Layer 4 of a small transformer language model trained on English Wikipedia (8 layers, counted from 0, width 96).
A neuron adds its activation times its output weights to the MLP's output. To switch it off is to set its activation to zero at one token and run the rest of the model.
A neuron's activation on a vector x is quick GELU(weights . x), where the dot is the dot product. Quick GELU of z is z times sigmoid(1.702 z).

Input weights of the MLP neurons that the questions are about. A number n stands for n times 0.0048.
n48: 16 -20 -22 14 -13 10 9 41 2 13 46 -4 21 10 -12 43 32 -44 4 21 15 18 -26 18 -7 14 -17 -42 -26 19 12 19 8 21 32 -19 -3 -30 -25 -63 -27 10 -32 -38 23 -17 -3 20 71 -4 2 -53 -13 26 27 30 -6 37 20 -7 17 25 -29 3 37 34 -39 3 -17 -15 -16 -25 4 55 -49 -17 -14 -28 -25 17 -48 -65 -47 5 -23 -24 -40 -34 39 -24 6 -47 -62 53 -32 46
n52: 13 -1 4 30 -1 -36 -20 20 12 0 13 32 -29 3 18 9 10 -41 39 -13 52 -12 13 -1 23 -37 4 -14 5 6 43 -25 -54 1 7 8 0 -20 12 11 -29 -23 55 11 -23 13 -13 20 -32 46 -20 -15 -9 -33 -10 -22 -21 69 -4 -11 -2 21 -43 22 -28 -36 -11 10 16 -1 -27 -16 -30 9 -30 36 3 -13 21 55 -33 8 33 30 -35 0 -37 -29 2 -5 5 22 -29 -29 -51 32
n61: -9 8 36 36 31 20 9 10 -6 -4 13 -53 10 -20 49 15 14 28 8 -18 41 31 49 -12 -28 12 29 -12 -17 30 -24 18 3 -22 35 -46 -25 -42 64 -4 8 16 34 -2 -82 -23 -15 30 18 -18 7 56 0 22 23 -13 43 -12 -22 10 -6 -10 22 3 -16 5 -2 24 19 15 20 -44 -6 1 33 -9 42 -14 -83 -25 60 17 13 49 52 18 5 53 63 -39 -50 32 51 -23 61 -28
n74: -5 -60 -20 -2 44 12 11 11 19 33 36 11 45 -19 -11 6 -47 24 -12 -9 -30 37 6 -37 -3 -25 -13 -39 4 37 -42 -47 41 -36 -16 7 -13 -20 -44 -26 54 23 3 -32 -22 -53 -22 16 38 -62 -3 -31 31 -3 -18 49 19 10 -5 28 -22 6 5 -45 -30 21 31 -10 -34 17 59 43 23 -31 -8 11 0 34 -45 24 6 -25 -55 19 46 17 -33 17 -15 68 19 -14 -23 26 5 -44
n90: -10 47 -1 -5 -21 -41 -21 7 -25 11 -19 -3 0 -17 5 39 -8 -6 25 5 16 -20 1 17 -31 -34 18 -2 5 7 -2 1 12 -5 11 -27 -4 -3 40 -17 2 -16 0 -6 -34 -15 -28 -16 -7 9 -56 6 4 7 1 4 -20 -17 3 5 12 -3 -6 40 16 -17 14 -10 19 -4 -21 -12 -46 0 -5 -10 26 46 6 14 10 39 -30 -8 -2 -10 -14 3 2 -3 -5 0 9 -33 -39 -2
n200: 11 30 19 -7 -20 -8 -15 5 25 15 1 -3 -15 1 26 18 44 -7 9 -6 25 -6 -5 46 -26 -8 -20 -18 45 12 45 43 -19 -16 8 -6 -11 -24 38 -3 -19 15 -39 19 -6 -5 2 -14 -25 22 11 1 -18 -4 -8 -7 -12 -10 -10 -7 12 8 14 9 -15 20 2 -18 2 -51 -26 -24 -5 19 13 -8 9 35 44 -15 25 13 -30 21 10 -4 5 -12 -1 -15 1 -14 22 12 -10 -9
n363: 29 -27 29 -19 2 -43 17 17 -52 -6 9 -55 -31 -76 31 0 -7 1 -44 -5 -33 -25 -8 52 24 10 -3 9 20 -2 -54 -29 16 38 18 2 16 9 16 21 24 -25 -35 49 4 34 4 21 26 -10 12 11 16 7 8 -32 -36 20 8 38 -6 -61 -25 21 10 29 23 -32 -22 6 19 8 26 16 -48 41 -2 -48 42 13 35 9 17 -7 -15 12 -6 -23 0 -37 12 -38 -8 32 -1 -15
n376: 41 -31 -7 -45 17 -2 -14 84 8 -18 -18 -9 7 14 2 23 -6 -18 2 24 0 -4 -20 19 7 -10 -62 -2 -6 -13 -28 -15 57 -36 16 13 -43 3 -8 -20 -7 -3 -10 28 -29 -15 -9 -50 41 5 25 -37 -26 28 -28 32 -13 2 71 -22 31 -31 3 -5 -32 1 -7 44 -9 -24 -35 -22 38 -12 -40 -11 13 19 31 50 27 12 21 -16 -22 -4 -5 -5 -2 6 12 -11 11 -30 13 -48
n445: 28 35 30 25 62 33 -16 30 26 0 -30 5 9 -33 -19 -42 -20 -20 -48 -28 17 46 9 14 4 22 -21 38 31 70 24 -9 24 22 -30 15 -70 31 16 -51 11 4 -47 32 -63 -5 10 15 75 -23 -11 34 40 62 -32 43 -30 17 26 5 36 22 94 -19 -30 13 33 15 -21 -25 5 3 9 -4 -15 30 11 -18 -23 5 52 -7 -39 -20 -3 -36 27 -9 -20 25 33 18 42 -19 28 16
n454: -18 -9 6 20 -9 11 2 -2 -19 43 -20 -15 4 -4 -28 -16 -7 -19 -13 -64 -13 -25 33 37 -1 40 -4 -31 26 27 25 -14 20 20 27 -44 -37 -21 29 31 42 23 -3 42 42 84 -41 7 -13 5 -53 3 -10 12 -11 22 -6 -33 50 -1 -11 -15 -3 43 14 19 7 8 11 -3 2 23 -26 52 50 -37 66 -19 42 -15 -49 11 44 1 -15 -24 -38 -14 13 2 27 -14 -65 1 6 16
n678: 30 -25 25 17 15 31 -13 25 28 -19 -37 -14 25 -11 27 13 7 -26 -4 -6 -44 -9 7 28 1 -1 9 -4 10 11 -2 -1 -12 10 25 25 10 -8 -33 -28 32 30 -27 7 -13 -15 -8 -8 28 -2 -22 44 2 14 -17 -13 -2 -6 13 18 49 -24 9 -33 -8 -9 46 6 54 -1 8 22 -44 1 -28 34 -18 -41 68 26 31 -49 28 8 -5 -1 -14 -23 -3 -18 -52 -44 -2 52 20 31
n736: -15 -33 65 10 -5 17 29 59 -27 -29 -37 -11 26 -8 29 -44 20 -10 7 39 -27 -51 28 76 39 -22 -3 26 -49 22 -48 -38 -12 15 84 20 -41 9 34 23 -43 -77 -62 16 -17 -52 -15 -19 -33 -8 38 34 -30 34 -17 -2 -17 -27 33 13 -22 -30 -25 28 -18 -12 -7 -14 -19 5 0 35 27 12 14 66 35 23 -23 3 22 15 -3 -34 9 -33 32 5 -9 9 -37 38 -11 33 30 13

Output weights of the MLP neurons that the questions are about. A number n stands for n times 0.012.
n48: -41 -16 -32 -2 25 -14 -2 17 -3 -11 -7 -8 -4 4 -30 -9 12 -42 43 5 -38 -1 -34 -19 4 -36 21 -2 -24 -1 43 7 18 27 11 -43 -27 11 14 15 50 17 7 -29 12 -27 -8 -3 31 -32 28 25 -3 -10 -17 -1 -12 -29 -30 15 -29 10 -44 -41 -11 21 -12 16 -5 -13 3 -12 8 -12 23 8 -25 15 -13 12 -3 21 -38 -11 12 -1 -16 -4 12 -16 1 23 -18 11 24 -9
n52: -14 -8 10 16 10 -14 -26 -3 -17 -7 -17 -25 -16 -7 24 -6 -42 -3 6 -19 48 18 10 -17 9 -18 -4 26 -9 -3 33 -15 -5 19 -11 40 -25 14 24 19 -9 -18 -22 5 -18 -4 -13 -4 -39 -28 14 9 -7 -15 -17 -11 -7 19 2 -2 -20 -16 -7 10 -35 5 7 13 -12 39 25 8 2 -9 -2 1 -19 11 1 -4 45 15 20 -8 -12 -26 30 3 -7 -40 -2 -31 15 36 5 18
n61: 5 1 -6 15 -36 -9 -9 15 6 -2 9 -6 -3 15 15 -12 11 -9 3 3 27 6 8 -13 -16 1 -26 -9 38 -3 -23 7 21 -4 14 -6 10 -19 -21 -30 7 -10 13 1 1 21 -5 -11 -7 30 18 -24 -23 -13 19 34 22 -2 24 -15 4 -27 16 -10 13 -13 -16 29 -9 -23 -9 14 12 5 -15 1 17 17 8 -16 -23 -30 -33 24 12 -2 33 -9 -26 21 15 -1 -18 6 2 -25
n74: 8 -19 10 -20 3 25 15 4 -9 -27 28 -13 11 17 5 11 -15 15 -4 -27 5 -1 34 4 1 54 3 1 -3 -9 -15 -8 18 -1 9 -9 6 37 0 -7 -32 15 -39 -5 -9 -21 -2 6 2 -12 11 4 -1 9 -1 -6 21 -29 -20 2 7 -6 -18 -2 9 -32 -36 3 -3 -17 21 -13 -21 -17 7 6 0 1 -23 -7 23 5 13 10 -3 -5 -2 -24 -16 7 11 29 42 34 -26 3
n90: -3 -8 -4 0 -19 -12 5 8 13 3 -1 -13 18 -6 -1 40 3 11 4 -1 0 -14 8 15 33 3 -7 10 -18 -23 8 5 5 9 18 -11 24 15 -18 28 20 -8 -41 24 6 -11 16 -7 -21 -10 -8 11 17 1 28 37 11 -5 -4 23 -9 21 -10 5 -7 11 0 -10 6 -17 -14 7 2 -12 -23 3 -5 -7 7 0 -6 32 -25 39 12 15 -6 -4 9 -16 -1 5 33 -1 -26 -2
n200: -1 -13 -14 -4 29 12 0 -20 -20 -12 -16 -17 -9 -12 -18 8 -11 6 -5 8 13 -6 16 -13 30 10 30 9 -9 -12 -18 16 -6 0 -6 -15 16 -7 -3 10 12 -37 9 9 15 4 -15 -15 -11 -42 2 -21 10 4 22 11 22 -16 25 25 -12 16 -17 -3 -8 11 11 14 -5 8 11 4 -5 5 0 -6 3 35 15 10 -29 21 -8 17 -11 3 -3 4 8 -18 13 2 9 -2 20 1
n363: -2 21 -18 6 7 16 15 39 19 -6 32 -4 -15 19 17 2 4 16 14 6 -35 -1 -18 5 -21 -25 -25 10 -13 -3 -23 -14 1 4 -20 35 -28 12 14 -11 -3 10 18 -36 -29 -21 20 3 -12 10 13 5 -4 9 3 10 -21 13 4 -1 -1 -35 -8 8 0 -15 17 -11 -7 23 -19 -57 -7 -26 -17 -22 -39 -10 -37 25 11 26 -45 -23 -25 -12 -20 4 -2 9 -51 -3 24 1 -2 5
n376: 16 6 -27 6 14 -6 -3 1 -19 15 -16 -11 6 -17 45 -28 9 23 12 -4 11 -23 10 -32 17 9 13 32 17 35 28 -12 -10 11 -15 -28 3 -1 -2 46 7 9 23 19 31 12 23 13 -26 5 -10 34 10 11 21 11 2 -19 -13 -24 0 13 -16 31 9 -17 7 -15 2 6 17 10 29 24 13 -13 -3 24 -20 -1 2 -24 18 -15 1 7 -13 1 9 16 27 -11 11 25 9 27
n445: 38 -39 22 -5 -7 -1 -24 20 28 -16 -26 25 -19 24 14 -36 -6 -19 -10 36 -22 22 2 -2 11 1 5 -8 28 -15 -14 30 25 15 -36 38 -5 -9 17 12 -18 -12 2 -15 -5 11 -5 1 -10 -17 26 25 23 -41 23 -13 -33 -10 -17 -2 6 -10 13 40 -34 7 15 20 21 3 -14 8 2 -23 2 -33 -7 -1 -17 -16 -19 7 -26 17 6 21 22 39 36 18 -5 -28 17 -22 0 -10
n454: -10 -2 10 -25 5 -45 21 14 1 -15 -8 15 15 -9 21 19 3 -16 -5 -11 8 24 5 13 -17 30 24 16 -4 31 -51 39 7 -2 13 11 -22 3 3 -2 4 26 -16 11 27 -7 19 9 2 -11 -2 -1 -13 -9 0 -9 33 -19 -22 10 39 6 22 -10 -18 4 -20 -9 8 -15 9 0 -5 -9 -19 -24 -13 23 11 7 17 -18 -13 7 8 3 20 -25 -5 -39 -1 -20 -53 10 1 -8
n678: 19 -11 -20 -10 -45 1 -26 39 33 -25 -2 -27 -11 -1 21 11 -17 -52 17 -3 24 -17 16 -29 -33 -25 9 32 15 42 16 15 -8 -19 -1 -1 -9 30 9 13 -44 29 47 44 -1 1 25 17 12 17 3 -9 7 19 10 4 -27 -20 26 -48 90 -23 25 14 13 -14 -40 -10 7 0 -3 1 7 -23 -13 -19 -11 15 -46 -11 -8 -17 -31 12 -18 37 17 12 1 13 27 14 -35 -17 -19 -9
n736: 10 -1 -17 37 30 18 -26 19 23 29 30 23 -15 1 -7 -3 -3 2 6 -15 37 -1 -25 -9 -3 -20 5 -18 -23 11 -7 -11 -8 8 -23 1 -6 -15 -19 -19 -29 -36 6 16 8 -24 25 20 18 35 16 -7 -19 -14 9 -17 -19 38 -13 36 -13 -9 -1 2 8 -39 44 -10 -10 -11 4 -11 4 -2 11 -7 -7 -11 3 -5 14 -24 -25 18 -7 11 -10 -4 2 1 7 23 3 -13 -33 -2

Each question names a token from some text and the token that comes next. It shows the vector x that enters the MLP there. A number n stands for n times 0.069.

Then comes g, the gradient of the next token's log-probability with respect to the MLP's output, scaled to length 1. A neuron's effect is roughly proportional to its activation times (output weights . g). A number n stands for n times 0.004.

" for", then " Inter"
x: -16 19 -9 8 -16 8 -1 14 22 5 -12 -14 -55 -1 -14 5 5 -18 -16 13 -11 12 -1 16 34 14 -8 0 8 -10 16 25 2 16 -12 -16 10 9 10 -16 -3 -2 -15 -27 0 -9 7 -1 -1 20 -4 5 -6 -1 22 1 -27 -20 -13 -41 20 -35 4 7 -8 -20 -1 37 7 -1 1 1 4 -10 -2 -27 -11 10 7 -7 -4 -17 -5 -16 -6 12 30 18 -5 0 13 2 7 0 -2 -14
g: -31 -37 -32 -58 17 0 17 -15 -5 -18 21 8 -27 -54 28 -11 4 -27 0 21 -8 -46 47 -43 -12 21 -11 18 -1 -14 5 -7 -17 -19 36 -35 -34 -1 -8 -3 19 -15 12 1 -29 46 37 -25 -11 13 -6 -7 -15 -45 -47 -6 7 -58 28 27 15 10 6 -9 -22 -15 14 14 -26 19 8 9 7 18 -16 -33 -17 2 -5 11 5 5 -6 -1 -48 -35 35 -12 27 -10 72 -28 5 -28 41 -42
Switching off which neuron hurts the next token most? n200

"l", then " B"
x: -45 19 -18 13 -27 15 3 -9 9 1 -10 3 -79 11 -3 -18 -1 11 1 4 1 6 -5 -29 41 37 -22 -13 13 2 -17 15 11 12 -14 3 -3 20 -1 -1 -10 9 -4 -9 21 -17 2 -26 -10 16 4 6 7 -13 25 13 -1 -20 -18 -15 26 -19 18 -2 -6 -22 3 14 19 1 20 16 6 -23 -11 -14 -12 8 -5 11 4 2 -1 -16 -1 6 10 -8 -14 -6 -3 7 -9 16 3 -2
g: 7 7 17 -21 9 -8 19 -13 54 22 0 -7 -53 10 -54 6 -22 -5 -4 -41 -22 -32 10 -20 -26 12 -39 48 -19 -1 19 30 3 0 -24 6 -43 14 -24 -50 7 10 -20 11 -12 -17 -28 -14 35 -6 -21 2 7 25 14 -6 -21 -9 13 -23 37 17 8 28 -27 62 -42 32 -8 -18 -10 20 -27 -21 12 35 -21 -2 -8 60 8 -26 9 44 -24 -23 15 62 23 9 -42 -1 23 6 -14 -32
Which neuron, switched off, raises the next token's probability most? n678

"s", then " ="
x: -45 6 -14 3 -19 4 -10 4 -13 -12 -4 -4 -94 3 -11 6 -4 5 -7 33 1 -23 -2 8 36 13 3 11 6 -8 14 24 13 9 -24 0 16 2 10 -12 -7 4 -15 -5 3 -17 5 -8 -16 33 -9 4 7 -7 7 8 -39 -26 -16 -19 19 -12 1 -2 -10 -36 -3 32 23 -5 1 2 -9 -4 -10 -16 -11 -2 -1 4 6 8 -10 -2 -7 12 16 3 -7 -1 11 19 -7 9 -1 4
g: -2 31 13 7 -16 0 -14 41 6 15 10 35 -2 62 -12 -16 -36 -24 1 44 48 9 13 10 20 -34 25 36 1 -35 21 -26 -2 -2 26 -25 22 -62 31 40 -17 3 -31 -10 28 -34 -1 6 -30 53 -3 -19 -27 22 -14 -18 53 -22 6 34 6 -19 -66 0 -13 0 -15 17 -1 -13 37 35 2 -21 4 5 23 45 28 16 1 -16 2 -1 63 0 -13 29 -10 -28 -2 24 2 -6 -4 12
Switching off which neuron hurts the next token most? n90

" did", then " however"
x: -20 1 -10 6 -11 14 -3 1 13 4 -6 -25 -27 -10 -27 -7 -18 9 -27 18 12 -32 -4 -1 46 19 11 9 21 -9 9 20 7 6 1 -2 -8 -1 15 -1 -7 1 -13 -15 12 -26 16 -7 -13 6 -7 8 13 -23 -3 24 3 -26 0 -27 16 -12 11 -11 -8 -30 -2 16 14 28 17 2 4 -16 -1 -2 3 -24 -19 -15 -8 -13 -4 -12 -20 25 21 14 13 0 -4 21 16 13 7 -7
g: 1 -85 4 -17 -14 10 -28 -35 -21 -22 16 -1 -10 -16 -4 -17 -32 27 5 -13 -6 -6 58 0 -18 -32 -8 30 -1 -6 17 -5 -10 -34 -8 -8 22 11 -79 15 -32 4 11 15 -31 6 -12 8 7 8 7 -29 -4 6 11 33 -20 4 30 44 -7 -11 -5 43 17 -53 -26 -53 34 -8 13 -11 -35 14 45 0 -29 -15 -3 21 -27 8 2 13 6 47 -11 45 -9 -4 2 15 -18 -36 -41 41
Which two neurons, each switched off alone, lower its probability most, in order? n736, n454

" 18", then " ru"
x: -21 16 -16 0 -20 -10 -1 -3 21 15 5 -11 -34 -11 -17 -18 -9 -10 4 -3 7 -20 -5 -2 20 37 3 17 1 -4 -15 14 7 33 -8 7 8 4 0 -15 1 18 -16 28 -2 0 -5 3 -8 34 0 -13 7 -46 6 20 -13 -39 -7 -38 12 -21 -15 -8 -28 -27 -3 31 5 10 7 -7 3 -9 -1 -18 0 -7 0 -19 -5 3 -2 14 -5 22 11 17 10 3 3 6 -8 2 -7 7
g: -9 3 -26 21 33 4 6 20 -2 56 -65 -14 55 0 -29 43 36 44 10 5 29 37 8 -24 -24 21 -9 44 18 28 -11 9 22 17 -3 14 -8 -7 3 1 42 18 7 -27 -19 19 39 -10 -12 -16 16 7 -62 -21 13 -46 17 -39 20 -1 -26 -14 37 7 38 0 -23 21 10 7 4 -10 -16 33 21 3 -7 -33 17 24 8 -41 -12 12 -35 12 -18 -4 22 -59 -32 -12 -27 -24 35 6
Switching off which neuron hurts the next token most? n454

" Play", then "ed"
x: -36 0 -19 -12 6 3 10 3 15 0 15 -10 -81 -9 -12 -12 -5 2 -2 8 -12 -9 -4 -7 40 38 -10 -5 17 -16 6 12 16 17 -27 -4 7 4 -7 -1 -18 8 -12 -17 15 -5 -17 -16 -8 17 -7 10 2 -24 13 4 4 -23 -9 -14 16 -2 17 -1 0 -34 7 18 -9 1 27 -5 -4 -12 1 -12 -14 -13 1 -29 -12 -15 -3 -8 -9 25 18 0 -6 17 17 21 10 13 -11 1
g: -4 26 51 1 16 16 -15 -33 43 22 18 27 27 69 -9 37 -41 -2 -35 8 -16 0 -15 -22 -2 -2 11 42 -37 10 31 -12 35 52 -19 -36 -5 13 -41 21 2 17 -32 11 34 35 4 6 -9 9 -20 -1 0 21 49 11 -25 28 13 -19 7 15 31 -13 -1 -15 -15 -4 -1 -27 -15 -29 -17 -33 19 -18 57 12 -44 5 10 -36 21 -18 -30 29 -42 -12 1 19 -18 22 14 47 -3 31
Switching off which neuron hurts the next token most? n200

"-", then "line"
x: -49 26 -33 -6 -13 9 -12 -10 2 -32 3 -3 -93 -16 -6 -6 -7 14 -14 0 9 -15 2 -20 26 33 -13 19 4 7 29 16 23 9 -6 2 10 10 7 4 0 -2 -4 -18 4 -14 -18 2 8 22 -3 -2 6 -36 10 12 -28 -33 -11 -12 11 -10 -12 14 -2 -20 -11 18 17 6 -3 8 4 -11 4 1 0 5 -5 -7 -11 -8 -1 4 -9 12 1 1 2 0 -15 -8 -6 -3 -12 -4
g: -11 8 -36 -17 -15 12 -6 -1 42 16 47 -8 -26 19 11 10 21 -5 -34 -2 5 -14 29 12 -4 -14 13 47 -23 6 3 -2 19 27 13 -45 12 -13 -7 40 42 9 -1 7 6 66 -1 -8 -24 -10 -13 -48 -18 3 12 -46 -13 31 48 17 26 -8 25 -61 45 -44 33 -40 -11 5 0 -21 20 -57 15 16 5 21 15 19 30 7 27 -24 -9 -9 0 -6 -5 41 38 -6 7 -38 -54 -12
Which neuron, switched off, raises the next token's probability most? n52

"=", then "="
x: -17 12 8 -4 -29 18 1 8 -7 -7 4 -22 -58 -10 -2 -1 1 14 -18 16 -9 -19 -17 2 26 27 -9 19 -5 1 17 14 14 20 -2 -2 6 10 0 -17 -6 6 -15 -6 9 -9 4 -4 -23 39 6 -21 24 -17 -13 -4 -8 -22 -12 -19 8 -10 -6 7 -15 -41 -4 7 33 4 2 13 -8 -11 -6 4 -18 -24 -5 -30 4 -2 -2 1 -3 4 23 12 -7 -8 11 17 1 24 -10 -4
g: -13 1 -26 34 -20 -7 -26 -64 -12 -21 -15 -7 -16 3 32 30 2 9 -1 -10 10 -17 -3 -7 -23 -13 -65 -3 -18 21 22 7 -39 -2 -59 35 17 -10 36 13 2 -30 -8 31 -1 -41 6 32 2 12 -25 -6 2 -15 -13 0 -66 45 -5 -21 -31 -36 2 -16 5 17 31 25 -11 42 -37 -28 -37 18 -21 7 -17 -37 -15 -12 14 15 -30 9 -52 35 7 -38 -18 -1 -19 56 22 17 15 15
Switching off which neuron hurts the next token most? n363

" ru", then "sh"
x: -23 22 -2 3 -26 -9 -7 -1 16 -26 10 0 -52 -20 -5 -11 10 -3 -2 -6 17 -18 -26 -23 39 13 -3 22 -2 -5 -8 19 10 27 0 -3 29 2 2 -5 17 22 -13 -15 -2 -5 -3 2 -6 20 3 0 27 0 13 9 7 -28 -10 -26 2 -22 6 -1 20 -2 -10 23 0 22 16 8 16 -18 -10 -9 -1 -10 -7 -22 -7 -8 20 0 -11 7 13 4 0 27 -20 4 8 32 -7 -6
g: -54 -20 -6 10 -16 -26 16 -3 -36 -9 25 -16 -12 -21 -42 40 -13 -3 -6 -33 11 -26 15 -7 -28 -25 21 8 0 0 -10 0 -32 38 3 -18 12 53 -8 44 5 1 -41 24 -14 35 -5 -47 31 -19 11 -32 20 -29 30 42 29 -28 -5 -49 -10 20 -27 23 47 -20 7 14 12 -29 47 -4 -42 47 26 -4 -25 -2 37 6 28 -32 8 -51 9 -18 2 -3 33 9 17 -24 21 -30 0 -15
Switching off which neuron hurts the next token most? n445

" the", then " young"
x: -39 6 -11 0 -1 -6 7 28 1 3 17 -22 -35 -5 -9 3 2 2 -18 -2 -3 -17 -6 -9 25 16 -18 8 -5 -16 5 -3 15 10 -20 5 2 -7 -3 -17 5 7 1 9 -5 0 8 -10 12 6 -2 7 1 -24 15 17 -26 -22 -7 -26 48 -26 11 -9 -13 -13 -4 21 20 33 17 -12 -3 -8 7 -28 -15 -22 -6 -22 9 -10 -5 13 -1 21 5 11 9 3 4 2 0 7 3 -13
g: 24 8 9 21 13 18 16 22 -24 11 91 -47 22 49 -47 15 50 -2 -16 -27 39 11 -3 40 2 -27 58 -3 17 -5 -5 -18 34 33 23 -53 29 -30 44 -3 10 -22 13 7 8 -1 -19 14 27 28 -11 23 14 34 0 39 10 0 23 -9 -9 -33 -33 -3 10 11 -30 29 -3 -12 26 18 13 2 19 5 18 -2 -19 44 29 -1 28 -2 15 50 6 21 -13 30 8 10 -31 -7 3 -5
Switching off which neuron hurts the next token most? n61

" Cha", then "d"
x: -47 47 -4 11 -33 7 -8 2 12 -18 9 -3 -68 10 -14 -1 4 11 -38 8 0 -23 -17 -10 34 26 -21 23 -3 -8 13 22 2 8 -25 2 18 3 8 -5 -8 -3 -10 -25 9 -21 -2 -7 -6 2 12 4 12 -18 13 6 0 -14 -4 -15 26 -12 6 4 0 -15 8 20 15 9 5 6 9 -28 1 -1 -16 26 -2 -2 -3 4 -13 -4 -18 -1 -9 -3 2 -8 -3 7 -19 18 -9 -3
g: 35 -12 19 22 -15 -10 16 -18 -1 6 23 -25 -21 29 14 21 -14 6 -37 43 -17 -22 -28 3 -4 -41 25 11 -26 -34 6 -15 6 49 -6 -32 -18 33 5 20 0 -7 -9 9 28 -34 3 -4 17 30 -51 32 -7 -9 77 -68 1 50 -11 -2 20 0 63 33 -11 6 -4 -34 -24 -20 24 53 36 32 1 8 1 -12 57 11 -3 2 10 -6 -5 11 0 11 4 35 -29 12 -9 -3 -30 -20
Which neuron, switched off, raises the next token's probability most? n200

"it", then "rea"
x: -46 14 -13 4 -33 3 4 0 17 2 2 -10 -54 -1 -8 -12 7 5 -14 18 13 -8 15 -3 24 20 -2 13 14 1 13 28 23 31 -10 3 -5 5 -3 -4 -6 -11 -11 -24 24 -24 -30 -6 -11 10 9 -11 0 -8 0 15 -2 -14 3 5 31 -10 16 -7 -9 -15 5 3 2 39 13 14 0 -6 -19 -15 -14 -30 -6 13 -24 -1 -4 -1 -5 8 22 -10 -5 -6 20 13 -11 30 -9 10
g: 10 14 -33 -43 -2 -8 35 -13 -29 10 21 24 0 -3 -1 47 -18 17 47 -18 13 23 -11 14 -30 12 -48 -37 5 -19 20 -4 21 35 19 -29 7 12 25 66 20 -63 -14 -20 7 -31 2 7 3 4 19 -3 -9 17 -28 -6 13 11 33 -16 -13 -3 31 -35 32 30 -20 28 41 10 35 -28 -1 -68 29 -7 -4 -3 40 20 19 23 2 38 7 -15 1 -23 62 13 11 -1 -36 -18 22 -22
Switching off which neuron hurts the next token most? n48

",", then " Director"
x: -32 -5 -9 2 -26 -5 -2 12 12 7 5 7 -44 -3 -22 6 -8 17 -22 7 -9 -16 -16 10 25 3 7 28 2 4 10 19 8 16 -16 4 16 14 1 -8 -6 4 -9 -1 4 -17 16 -4 0 24 10 9 2 -22 26 20 -13 -23 1 -24 23 -32 1 7 -17 -32 -10 27 22 2 9 1 -3 -20 -4 -19 -13 -7 -5 -5 13 -17 -7 -2 -4 14 25 29 5 -8 9 14 18 -4 1 -2
g: -34 17 35 -1 38 3 -4 26 6 -38 23 28 -45 9 21 -26 3 -49 -36 -18 -32 1 24 -14 39 11 -62 33 53 7 42 -15 -12 15 -54 -35 -21 27 -25 3 21 28 17 -39 -34 -12 -43 19 -2 -34 18 25 39 -3 -28 13 0 0 -25 -33 3 -15 23 -20 2 -16 14 20 10 -22 -14 49 -14 23 -20 15 6 30 -22 -2 -12 -3 -32 24 25 -8 -34 -30 24 -4 18 -18 -24 -10 -17 -20
Switching off which neuron hurts the next token most? n736

"st", then " officer"
x: -24 1 -9 -4 -10 0 -1 2 16 -11 19 4 -30 18 -14 4 8 17 -18 14 5 -13 -23 -2 43 23 -4 11 4 -19 11 17 -2 -6 -16 -7 -1 14 1 -18 -12 8 4 -12 20 -2 -8 -19 10 46 -3 23 -4 -12 6 8 6 -17 -28 -23 23 -16 7 -11 -21 -41 -3 30 19 1 21 1 12 -3 4 -24 -14 -16 -11 2 6 -16 8 -7 10 6 21 2 -11 -18 23 -4 -1 3 6 -8
g: 20 25 -5 13 19 -21 -59 -4 -44 -12 4 -6 13 0 59 12 -38 -13 22 1 0 24 2 -10 8 17 -25 38 -1 37 -5 7 17 36 -9 -14 10 -61 5 15 -19 2 -13 -12 -32 63 21 -29 -9 -35 11 -10 -34 -23 -8 39 -29 -12 -21 -20 13 -60 -3 1 -24 31 -13 26 -18 -8 -1 28 -34 5 12 -3 -6 36 -33 -2 -2 -9 -65 -28 -3 17 -43 1 7 14 18 -17 46 20 6 -54
Switching off which neuron hurts the next token most? n376

";", then " from"
x: -4 -11 13 -18 -17 7 2 9 21 -5 6 -14 -7 -5 -9 -9 0 1 -24 14 -15 -12 -15 -3 20 16 11 16 -4 3 9 17 -21 15 -17 -4 7 23 2 -8 -19 8 -11 -12 13 -14 10 -7 -5 31 7 -12 16 -18 17 8 -12 -18 -7 -23 13 -32 -19 7 -3 -30 -12 39 37 0 14 4 -10 -16 1 -12 -27 -15 12 -3 -10 -6 -7 -3 -4 12 21 31 9 2 19 7 4 11 12 -2
g: -41 -8 7 44 -71 18 6 -45 -24 1 23 27 37 -22 1 -45 -17 28 -6 -7 46 12 -5 16 -2 -4 87 -46 -33 5 -18 17 10 29 28 6 -10 -13 -12 -12 -49 31 -11 -5 5 17 37 -39 12 -10 -26 26 -7 18 1 42 -33 -9 -5 28 27 -16 34 -32 -25 -1 20 -10 -4 12 -16 2 22 -12 34 -17 -21 -11 -33 7 20 -9 -33 14 13 33 -2 9 12 -9 57 12 7 -14 18 -13
Switching off which neuron hurts the next token most? n678

" the", then " Winn"
x: -28 -3 -18 2 -9 -4 0 26 10 1 11 -21 -65 4 -11 1 2 -4 -11 3 1 -20 -8 -8 14 29 -18 14 3 -9 -11 0 7 15 -6 10 13 -2 -3 -16 -3 13 -21 -5 -8 -9 4 5 12 6 1 9 13 -36 15 14 -9 -26 -11 -27 36 -26 2 -10 -22 -29 -9 21 15 15 20 -8 5 -28 -1 -18 -18 -13 -2 -21 15 -9 -11 5 -10 17 21 16 6 1 4 -6 -4 0 4 -13
g: 54 3 28 -1 28 -7 -10 8 7 24 -20 3 -41 2 -53 -36 -4 -43 -27 -25 -8 -22 12 11 -25 -34 45 15 -17 -8 12 8 7 -32 -23 17 -32 36 -3 7 29 -10 18 -36 14 13 -11 -17 -1 5 43 25 -80 -2 -15 -25 -22 -26 13 22 -10 -27 -3 44 21 -13 8 7 -4 2 3 -10 -11 -29 25 2 -6 5 40 19 -27 -18 34 -35 -3 -38 6 -4 54 -53 -24 48 -8 -47 16 -5
Switching off which neuron hurts the next token most? n90

" the", then " Em"
x: -35 -5 -8 -3 10 -5 5 27 0 -3 0 -22 -40 4 0 -4 -3 -7 -9 8 -7 -5 -2 -10 23 25 -16 16 -8 -3 -9 -9 4 14 -8 -6 16 8 -13 -15 2 4 -11 -17 -5 -18 11 1 21 -3 4 4 -1 -39 15 15 -13 -25 -10 -34 40 -23 4 -9 -22 -22 0 30 15 16 23 -2 -1 -33 -3 -16 -20 1 -4 -18 11 -9 -11 10 2 11 26 13 6 3 10 6 -8 2 2 -18
g: 41 39 2 -13 7 -62 19 -2 -11 18 -11 -22 6 -44 15 -37 52 -28 -61 4 7 -11 27 -21 13 -57 -21 -38 42 -4 -19 -29 -21 -5 36 10 -33 44 -11 -1 -35 3 25 13 43 8 0 -10 -36 -31 -3 3 -14 5 19 -5 9 -22 -28 -35 25 37 19 35 -33 -16 -7 24 -6 -32 -3 1 -6 22 -4 9 -17 -15 -3 61 35 -2 6 -28 -18 -43 -21 -16 16 3 -34 -9 -24 -10 14 -12
Which neuron, switched off, raises the next token's probability most? n74